Layer 4 of a small transformer language model trained on English Wikipedia (14 layers, counted from 0, width 96).
Take only the direct path to the model's output, skipping the later layers: a vector added to the residual stream pushes a token's score in proportion to its dot product with that token's output vector.

Output vectors of the tokens that the questions are about. A number n stands for n times 0.015.
"e": -11 -7 -21 -39 -14 -34 32 34 -2 -32 22 36 12 20 22 -28 -14 18 5 -37 23 0 -8 -1 19 7 10 -28 39 2 -5 -12 60 -3 14 -28 -44 -24 34 65 -11 -12 -11 -5 -3 -36 1 -30 -20 29 -30 23 -6 -8 -14 -9 -4 22 41 -31 22 2 -19 -27 19 -24 -1 -32 23 -12 -51 9 0 7 -16 -4 23 -16 4 -8 -30 19 -7 -1 16 8 23 -23 11 55 30 18 12 -22 7 16
" details": -11 -16 -38 -6 -8 -17 -1 -2 29 28 -32 21 1 -36 34 15 3 43 19 22 -27 1 -55 -53 -2 22 7 -5 -2 -14 -28 -38 9 5 45 29 38 -4 -6 11 38 -44 -15 22 -57 22 53 -7 21 13 19 5 5 -9 16 -13 -37 15 7 33 -6 18 -58 -21 32 -21 -20 -14 22 29 28 0 -12 6 32 9 -12 28 -16 2 -8 -20 1 -15 -26 -13 -41 4 36 13 19 -47 12 13 -16 -8
" coordinates": -52 -28 -59 -1 -11 11 -5 -12 11 87 -64 -35 0 -31 -10 8 7 -20 31 3 46 -8 -12 -43 -27 -3 -41 8 50 9 -40 8 20 -9 -19 45 16 15 -24 -1 58 -15 32 -23 -50 24 -24 -11 58 -15 -10 26 26 -54 32 -18 -7 -15 10 41 -41 4 -8 36 -23 -54 -33 40 5 35 -27 -10 2 31 9 14 16 14 -2 17 2 -19 18 -11 -1 24 -3 2 3 -18 -11 -27 68 35 19 10
"aged": 33 -30 -48 -7 13 -45 -6 26 11 13 -63 19 3 -32 -52 -1 -6 -24 28 7 7 -21 63 -21 3 -5 -28 92 17 6 14 -52 -39 -38 -34 27 -15 -20 34 5 -21 -22 -7 -16 -18 -17 -2 76 8 8 -35 -10 14 -42 38 -22 -29 9 9 66 32 48 59 -6 -3 -11 0 -12 38 -18 5 11 -3 -4 -7 17 19 -43 -24 44 -11 6 5 31 -35 12 -36 21 -3 22 19 -33 -2 31 -20 32
"Details": 11 -18 -30 31 -41 38 29 9 27 31 -13 -3 -2 -33 5 -28 -33 6 22 6 1 34 -15 -7 6 21 -15 -20 4 10 2 -40 1 -17 -1 30 29 -22 -11 21 37 -39 26 -4 -27 53 10 -19 1 -13 1 -32 22 -70 -6 -25 -16 -22 -10 16 10 -30 -29 14 38 -32 16 -8 53 19 9 8 -24 58 -7 36 -17 -5 -22 -17 -3 14 -30 -17 4 4 -23 14 8 -13 -3 -42 36 24 26 21
"ie": -15 34 10 0 -8 15 18 9 -7 -38 2 22 5 -14 17 -1 43 -6 -6 15 -6 27 -14 23 21 11 2 63 43 3 -5 13 38 -38 26 -13 -23 -33 1 -18 -9 -5 10 -6 -43 -35 33 18 -20 -2 -28 -20 2 26 -25 -14 3 27 25 -7 42 10 17 -51 -29 -32 -3 -43 0 -26 -25 9 -18 55 -24 3 -3 -7 -23 16 5 -1 -50 3 18 -15 2 9 6 -17 11 -1 4 16 -23 21
"day": -39 0 -61 3 -12 -20 -40 -12 -11 30 -63 -2 7 -23 -48 21 22 61 18 35 -22 -3 32 71 5 -14 13 41 12 26 -36 -38 -36 -33 1 7 62 12 14 -22 1 -27 -17 37 -22 -30 61 -15 23 19 -29 -7 -44 46 27 14 16 -4 28 -12 19 -10 17 8 -15 -67 -26 21 36 22 25 47 -9 9 -55 -16 -22 -3 -22 21 -8 12 4 11 -25 -14 -74 -3 18 -21 -1 20 31 19 14 20
" disorder": -30 15 18 35 3 9 0 -9 27 7 -50 -38 -9 -29 -25 -53 14 1 -21 7 -17 -28 -27 30 51 30 -29 48 31 8 9 1 -27 7 -20 45 4 40 -31 -7 -14 -35 -1 -49 -32 49 -11 4 13 -7 -33 6 0 -42 21 -3 4 -2 36 -9 7 13 -36 -10 26 -3 21 -12 23 -3 33 27 -40 5 -18 6 -13 43 11 -2 30 -40 -11 -21 26 25 -19 -32 2 38 -11 -12 43 -10 22 9
"″": -5 -11 -12 -2 -15 10 -6 16 -11 17 12 31 -31 -51 -31 7 26 15 3 35 13 7 -16 -25 3 2 -34 14 -8 -6 14 -37 28 -2 -15 27 42 13 -4 -9 13 3 2 1 -37 13 -3 54 -5 -10 42 -4 -3 3 36 -17 32 32 -3 -11 -45 -25 -27 30 38 -18 15 13 4 -16 -31 20 -30 4 21 17 -15 -8 -11 16 14 -1 -3 -28 -8 -11 -21 15 13 -40 -21 -41 -12 24 -6 29
"witz": -3 40 -29 40 -9 -21 47 23 43 33 -9 11 -6 -3 -40 -28 43 -30 40 29 -36 3 2 -25 -6 -13 -13 -6 -69 29 -1 10 6 -40 -6 27 34 8 -6 20 -2 -65 11 -16 -45 61 -68 11 36 -31 -19 -45 -18 30 -20 -23 -41 12 14 19 -10 34 15 -2 5 -52 6 38 -6 13 18 28 -3 9 -46 -1 18 -8 -26 3 11 -42 19 -18 -2 -11 -18 -13 52 -19 -16 -9 11 73 28 34
" nomination": 29 -22 -20 32 7 11 -8 2 -21 31 -29 41 29 -27 16 -45 -15 1 -30 5 -16 -37 5 11 2 2 -14 23 -4 43 -38 -73 -9 -8 -12 19 32 -19 6 -34 -3 -31 7 -8 -33 31 21 -39 -6 -23 -10 18 19 8 21 23 17 13 -5 -3 -21 28 6 8 33 -16 -25 13 12 -41 34 -12 -15 44 -39 14 -14 5 -17 27 22 -47 74 -25 47 8 -40 -4 48 -33 -12 -5 20 38 -9 11
"une": 9 -40 -41 24 -41 -27 7 11 28 -3 -40 16 16 0 17 0 -6 -34 -6 0 -3 -15 -7 1 34 -12 -17 4 -10 -9 -34 -12 7 -29 1 27 7 -37 -26 12 -20 -11 3 -14 -7 0 -41 26 3 37 -28 33 -22 35 -11 18 31 19 16 39 -5 57 -12 4 34 -81 -8 -5 7 48 13 -20 -29 37 -34 0 -16 -12 27 32 -4 -35 -24 -23 14 24 32 -49 62 30 -22 -3 19 35 10 20
"ld": -23 57 -39 -8 11 -37 26 0 -9 46 29 8 30 -14 -7 -13 22 -20 26 17 2 -28 5 -12 28 1 22 6 9 23 -52 -12 1 -22 1 -31 -7 -2 -7 -51 -18 -35 58 -45 -14 -10 20 36 9 -54 -3 29 -25 -22 -25 -29 19 18 -17 61 9 -56 -18 -16 8 15 -46 46 28 3 -6 -24 -20 6 -31 0 -3 29 -7 -15 0 6 -14 13 16 6 9 -17 15 22 36 9 1 -11 30 51
" Estimate": -12 -26 -12 60 -5 10 32 -12 12 30 -55 -7 -37 -14 -32 8 33 -22 -20 24 8 -29 -13 11 -16 7 -16 14 28 43 8 -37 8 -15 -28 21 66 19 17 -13 -4 -21 4 -14 -46 -7 -10 -35 21 -62 -6 36 2 -48 -4 6 42 -30 20 15 -30 -6 -29 1 -16 -43 -44 14 15 -19 23 -38 -41 2 -13 20 -6 8 3 42 2 11 28 -19 9 63 22 10 41 12 -9 -22 40 32 25 15
" behalf": -73 -8 13 13 -16 29 -22 -9 44 23 -22 10 23 -69 22 -45 67 -17 -10 8 -5 -14 15 9 4 -6 -46 76 -2 -18 15 -79 31 23 -64 -5 35 -19 -25 -17 -39 -15 -10 -15 -15 76 3 60 14 1 0 -47 6 -21 42 22 32 -2 -7 21 -47 -37 9 -18 48 -34 -33 -21 28 50 18 39 -30 37 -4 16 8 22 -2 -12 9 -51 12 -27 8 29 -45 -2 30 -28 -8 -5 54 3 -9 18
"ue": 9 26 -17 36 -47 15 5 5 32 26 -42 17 -10 -33 -22 5 53 -9 26 -1 -19 6 49 -18 -28 -31 -10 49 44 -24 -14 -21 18 -25 -15 -19 2 -10 18 9 -14 -31 -11 -31 -36 0 -36 -18 -46 -33 -19 24 -7 -39 -5 17 -51 19 2 44 22 -24 6 -34 -27 -37 10 17 22 24 -29 19 12 45 7 -3 24 24 40 35 29 -6 -4 55 3 35 -29 -43 9 33 -5 -28 5 18 -23 34
"rated": 46 -14 -57 -43 -33 32 21 -2 14 17 -49 23 9 -13 -29 -50 42 -38 -45 -7 0 -28 8 -44 23 55 -6 28 -21 42 31 -37 -64 -23 -41 42 12 46 22 -14 34 -19 31 -11 -51 16 -29 33 -33 32 -12 -9 3 -43 0 -44 14 -11 -27 40 37 28 -22 15 -3 42 -18 63 48 -42 39 -45 -6 -7 -17 9 8 49 -20 56 -11 20 2 -12 -52 42 22 -1 -22 -3 9 -53 33 30 -11 24
"tain": -45 44 -28 5 -13 -30 -14 64 -8 31 -2 -25 -14 -10 57 -8 -18 -54 -16 11 34 -44 25 39 43 -31 -6 -1 33 11 8 -19 5 -44 -21 33 -26 -15 -16 20 -31 -17 -36 3 -18 -6 -39 7 -29 34 -35 -8 3 0 23 -3 4 17 -18 18 -21 17 -25 -16 27 -5 -12 -26 44 -49 48 35 -2 -3 6 -2 -19 -17 -10 33 15 -18 36 10 -38 40 -23 20 54 2 -14 -29 14 58 32 13

Each question shows what one neuron of this layer's MLP adds at an activation of 1. A number n stands for n times 0.0044.

n266: -7 -8 8 8 13 11 10 -27 1 2 -22 3 4 23 -15 -2 17 2 0 -4 10 -4 12 12 -7 -8 -9 -16 12 2 6 0 -5 -3 11 -1 -5 -12 11 6 13 30 -10 -8 -30 -22 17 10 10 -6 0 21 11 -12 10 21 6 2 2 -1 -2 13 -7 13 8 -6 -1 -9 9 -20 -18 6 -10 5 -15 -5 -24 -32 12 -8 3 -10 5 12 -8 -24 18 -4 -17 -13 -3 3 -5 9 -4 -13
Pushed up most: " Estimate"

n339: -5 8 -7 -12 -16 18 1 14 -23 13 6 -20 25 -54 -19 -5 -27 5 -26 15 11 -11 12 -11 -28 -15 -30 4 -56 -4 -12 -4 6 43 -42 -29 -18 6 -11 11 11 9 -2 32 2 36 -5 10 6 -36 30 22 -22 15 -2 -14 -3 10 -49 8 -12 -40 -13 -16 45 35 31 27 22 -6 37 1 -23 -21 -21 -3 29 9 7 -33 22 24 -5 -11 -12 -14 -32 26 24 -7 23 49 28 -36 17 7
Which three tokens does it push up most, strongest first? " behalf", "ld", "″"

n240: -8 -4 -4 15 0 -12 8 -26 -4 -21 34 13 20 30 -7 -23 1 5 20 -28 -11 1 9 -9 -7 -20 5 -8 -1 27 -16 24 -11 24 11 12 22 19 -2 -41 -4 17 -21 -2 -16 -23 12 26 9 -12 -20 19 2 -3 8 17 5 -17 -24 -17 -54 7 -19 49 5 18 -12 2 0 -6 -8 -7 -15 29 15 -6 -8 15 3 3 -3 14 10 -25 10 -7 3 21 0 -13 7 -8 21 -20 -4 -41
Pushed up most: " nomination"

n8: 24 -47 -33 -6 -8 6 0 8 -1 -11 -5 -20 18 -44 35 23 16 13 -16 33 1 -7 29 9 9 -18 -11 4 9 -7 10 5 -20 -30 46 16 -19 -11 -11 -35 12 -6 -15 -10 -22 -17 -36 -18 0 1 22 11 -43 6 -24 18 -12 4 -22 -41 -3 -26 -20 -14 18 -24 19 22 -32 35 -13 39 -14 9 14 37 12 -9 26 15 52 -1 42 27 37 -17 -26 5 -22 13 22 -25 8 10 -8 -16
Pushed up most: "ue"

n265: 13 -22 -29 -28 -2 10 1 2 -17 -10 -16 -42 -27 -11 1 -57 14 6 -11 3 6 1 -13 16 -30 9 -35 -1 15 16 14 12 -13 -20 -8 31 1 8 -38 6 -16 3 34 -28 29 -15 18 23 20 33 -13 -28 -23 -6 21 14 3 4 7 -21 -10 7 -3 6 -14 16 0 -2 4 -23 -12 -9 -18 11 -17 7 -19 10 45 40 15 11 39 32 16 10 18 3 -33 2 -11 22 -37 17 -13 13
Pushed up most: "rated"

n250: 21 -2 27 39 -36 22 18 20 -20 26 -30 -6 7 -4 -30 -59 -5 -16 -52 0 2 -50 28 23 -18 42 -21 38 -39 18 -6 -35 -54 5 4 8 -18 -11 22 -30 1 -7 17 23 1 -32 3 -31 21 2 23 29 -10 3 -5 20 6 1 -6 29 21 2 8 3 30 13 -1 -3 10 -26 20 23 26 57 -2 -21 21 -4 -19 0 -17 -27 38 10 7 -14 14 -6 4 30 -22 4 23 -23 -13 -37
Which two tokens does it push up most, strongest first? " nomination", "rated"

n169: 10 36 5 -24 -23 0 0 26 12 4 -8 -22 -13 -10 -18 2 2 16 -2 -8 1 -4 24 15 1 14 3 13 -31 3 -15 -17 2 -3 21 -32 -2 2 2 -14 33 5 6 39 5 -8 14 -17 -6 4 -3 -50 17 -22 -27 8 -39 -19 3 19 2 -12 7 21 6 24 -24 -2 -6 0 -15 -10 16 -6 -8 -6 -14 10 -33 -6 12 7 5 -14 20 -2 13 0 26 17 4 -17 21 2 13 -46
Pushed up most: "Details"

n209: -9 10 -22 -26 9 0 26 -28 27 25 -1 -22 -41 -8 14 -52 -1 34 -24 -5 10 -2 32 28 1 17 23 7 -31 -5 -2 -20 -11 27 -15 6 14 -4 5 40 -15 5 17 -60 -10 -1 -14 14 9 13 25 -41 -11 -17 -50 18 6 -8 5 -3 11 -27 2 -19 -35 14 12 -14 -4 -5 17 -45 42 8 5 -35 -18 1 11 21 22 49 -24 -10 23 2 2 36 -10 -5 0 2 -17 44 5 -13
Pushed up most: "rated"

n334: 15 -8 -2 -13 -14 -6 -22 -12 -4 -28 -11 -9 -14 -16 -19 6 20 26 22 22 -3 -2 -8 33 24 -10 4 16 -13 -3 -8 -34 -12 -28 -54 12 13 2 5 15 -23 -23 10 8 -5 -33 27 21 -8 -13 9 3 -22 3 -7 6 -9 2 -20 26 -28 -12 -4 40 5 -30 -5 6 0 -20 24 -6 19 28 -10 -19 2 -17 2 -5 13 -14 -9 23 19 -24 38 28 17 28 14 -3 0 -22 17 20
Pushed up most: "day"

n293: 11 -1 23 19 24 -33 -13 7 26 -4 -14 48 -22 1 -10 12 -10 19 -21 42 29 -6 -15 41 23 -4 10 4 -9 -10 1 29 23 -15 -22 -14 28 -14 8 -9 9 -33 2 -13 -34 -31 30 -6 -30 -13 -17 -12 -22 -29 -18 -32 -2 11 27 -9 -5 -5 -13 -7 10 -5 -24 -4 -9 9 15 -18 13 18 -7 -13 32 2 36 40 17 -16 -11 -8 -20 -16 27 4 9 -5 9 16 -6 27 33 12
Which two tokens does it push up most, strongest first? " Estimate", "ie"

n232: 23 -10 10 -13 3 -22 -19 32 15 21 4 27 -17 -11 -27 -8 12 25 14 7 -7 -23 -5 24 12 36 -30 2 4 11 -13 28 -7 9 -28 -26 8 -33 -15 -21 20 -9 5 -12 -4 10 -33 19 -26 24 -21 -52 22 10 -8 -8 5 8 -17 -30 -13 15 -22 -21 25 19 9 -13 14 29 -13 -3 -5 -19 6 8 -12 2 28 -20 -4 -24 -14 1 37 -2 -1 15 24 7 -3 -6 39 4 -27 24
Pushed up most: " behalf"

n279: -9 -5 -33 3 33 -4 33 -22 2 2 -31 12 -50 4 -31 -28 19 15 -13 15 16 2 12 -3 -43 -21 -12 36 -14 -14 -6 -6 -17 33 -33 0 -5 -2 2 -27 -22 -32 21 -19 -23 -7 7 21 -24 -7 -39 4 15 17 4 17 17 -17 3 46 20 42 -39 -13 35 -12 9 10 25 12 42 15 0 22 -9 14 4 -12 21 -27 33 -40 29 18 -22 -29 -22 21 -6 5 -2 4 4 11 18 26
Pushed up most: "aged"

n16: 5 6 -14 -53 -11 24 32 9 26 -14 -37 -19 7 -21 28 23 1 -4 12 -13 3 -45 37 2 5 -16 -6 -15 -25 -47 -7 -45 -8 -7 46 10 39 -30 -17 -1 -57 33 -7 -37 25 3 10 -16 1 24 31 8 -23 12 5 -27 -12 32 -1 22 -38 34 -26 37 20 30 2 20 2 -26 8 -9 25 -8 26 -17 -14 27 11 -23 26 -20 -3 -12 38 1 3 -9 23 2 -35 0 -13 -20 -8 19
Which of these tokens does it push down most? "ie"

n379: -24 6 8 2 -2 2 11 10 -2 33 28 -36 -5 -16 -63 -23 -7 -13 15 4 30 36 29 -22 3 -5 -7 -1 -4 22 -23 3 18 3 -44 5 3 -16 6 -17 -13 -18 9 0 -6 52 -4 7 20 10 -19 -37 -21 -9 17 8 -23 13 -22 17 -9 7 -7 2 10 -33 -29 -16 -52 33 -8 32 4 16 -32 -1 -6 3 47 20 6 0 -20 0 3 21 -8 5 30 22 -10 4 -8 14 36 -2
Which two tokens does it push up most, strongest first? "witz", " behalf"

n121: 44 -15 2 13 -10 1 -12 -7 6 -30 -27 24 -27 8 2 -25 -34 11 -24 -21 -8 13 -4 -20 12 -6 20 -22 -23 -6 -34 1 -19 20 -8 15 -28 -15 -12 -6 1 24 -17 23 33 -41 35 -11 20 -12 -9 -1 -27 -3 5 20 12 -15 -19 2 15 7 -15 24 -31 -6 -6 20 27 -12 10 -11 37 -6 26 -20 15 -8 34 1 -35 4 -5 -17 11 -33 26 38 3 45 -2 28 10 -3 11 9
Pushed up most: "e"

n377: -2 -1 -5 7 1 15 -26 -6 -27 -9 17 -9 19 25 -23 25 29 -21 -9 -19 8 4 17 42 -24 -30 8 17 -11 21 5 -21 9 9 0 -28 9 31 -12 -37 49 20 -9 -13 -21 -18 -9 -40 47 -14 6 9 -7 -35 -52 -2 22 -28 34 32 -7 39 9 -21 -25 -1 27 31 -24 10 -4 -30 -10 10 0 -7 14 23 10 18 -30 1 -6 -32 10 -40 0 -21 28 10 -15 9 38 2 27 30
Which two tokens does it push up most, strongest first? " Estimate", " coordinates"

n322: -15 2 -38 5 -16 -45 8 20 -4 9 -13 -1 4 -29 30 -5 18 16 -10 6 10 13 35 -8 23 14 18 34 -12 34 -15 6 -31 -23 -13 10 -3 13 -23 -10 -18 10 -37 9 -11 -6 -21 18 21 38 12 15 -1 -21 -9 21 -15 -19 -53 18 -2 3 18 20 14 -12 -19 -16 3 -11 1 -19 -1 -6 38 -14 22 2 -2 -23 5 -2 15 27 -14 -25 -2 -13 7 -8 1 6 4 25 -40 45
Which three tokens does it push up most, strongest first? "aged", "tain", "rated"

n309: -19 14 -25 -7 -34 18 -34 24 3 6 28 -21 -21 -25 9 -12 6 -32 22 -12 24 12 37 22 3 1 8 -30 -32 4 -13 -20 -16 -28 -9 -10 -30 31 28 -3 -6 23 16 -1 13 4 -9 16 -50 -12 58 3 22 9 4 10 5 38 -19 0 -48 -1 1 46 51 6 -25 21 -44 -34 37 26 4 4 14 -25 18 9 -6 -10 6 13 30 -8 -13 -29 10 34 31 14 -1 27 -4 -33 -14 5
Which two tokens does it push up most, strongest first? "tain", "″"

n298: 9 -3 -21 -21 -8 41 6 -16 29 38 14 24 -5 -1 -17 -43 -12 26 -2 -47 5 12 7 -27 5 -25 -23 -35 4 -1 2 -10 -1 20 -6 15 19 23 1 20 -40 17 -14 41 1 6 11 8 16 -47 4 -3 -2 29 -26 32 4 20 20 38 -18 32 -1 -44 -24 29 -5 20 8 -37 -16 -19 -14 -20 -38 29 20 35 -17 25 -20 -46 30 20 11 -12 1 -9 12 -1 -7 22 7 -20 -25 44
Pushed up most: " nomination"

n260: 7 -8 -12 11 0 -27 -15 -14 -22 17 17 4 -20 -28 12 -11 9 -5 8 -3 -2 -17 -2 -17 6 15 -17 17 3 -19 -14 11 14 -17 13 -2 46 43 21 -20 39 6 24 17 -31 -1 -9 25 5 13 -6 -22 -24 23 -16 -14 13 -21 -6 32 16 -7 -13 -8 29 -21 -35 11 -33 70 -18 -20 -7 -16 -15 10 -7 28 -12 20 -22 24 4 -10 15 4 -20 -5 5 -1 -14 -3 11 -25 -15 1
Which of these tokens does it push down most? "tain"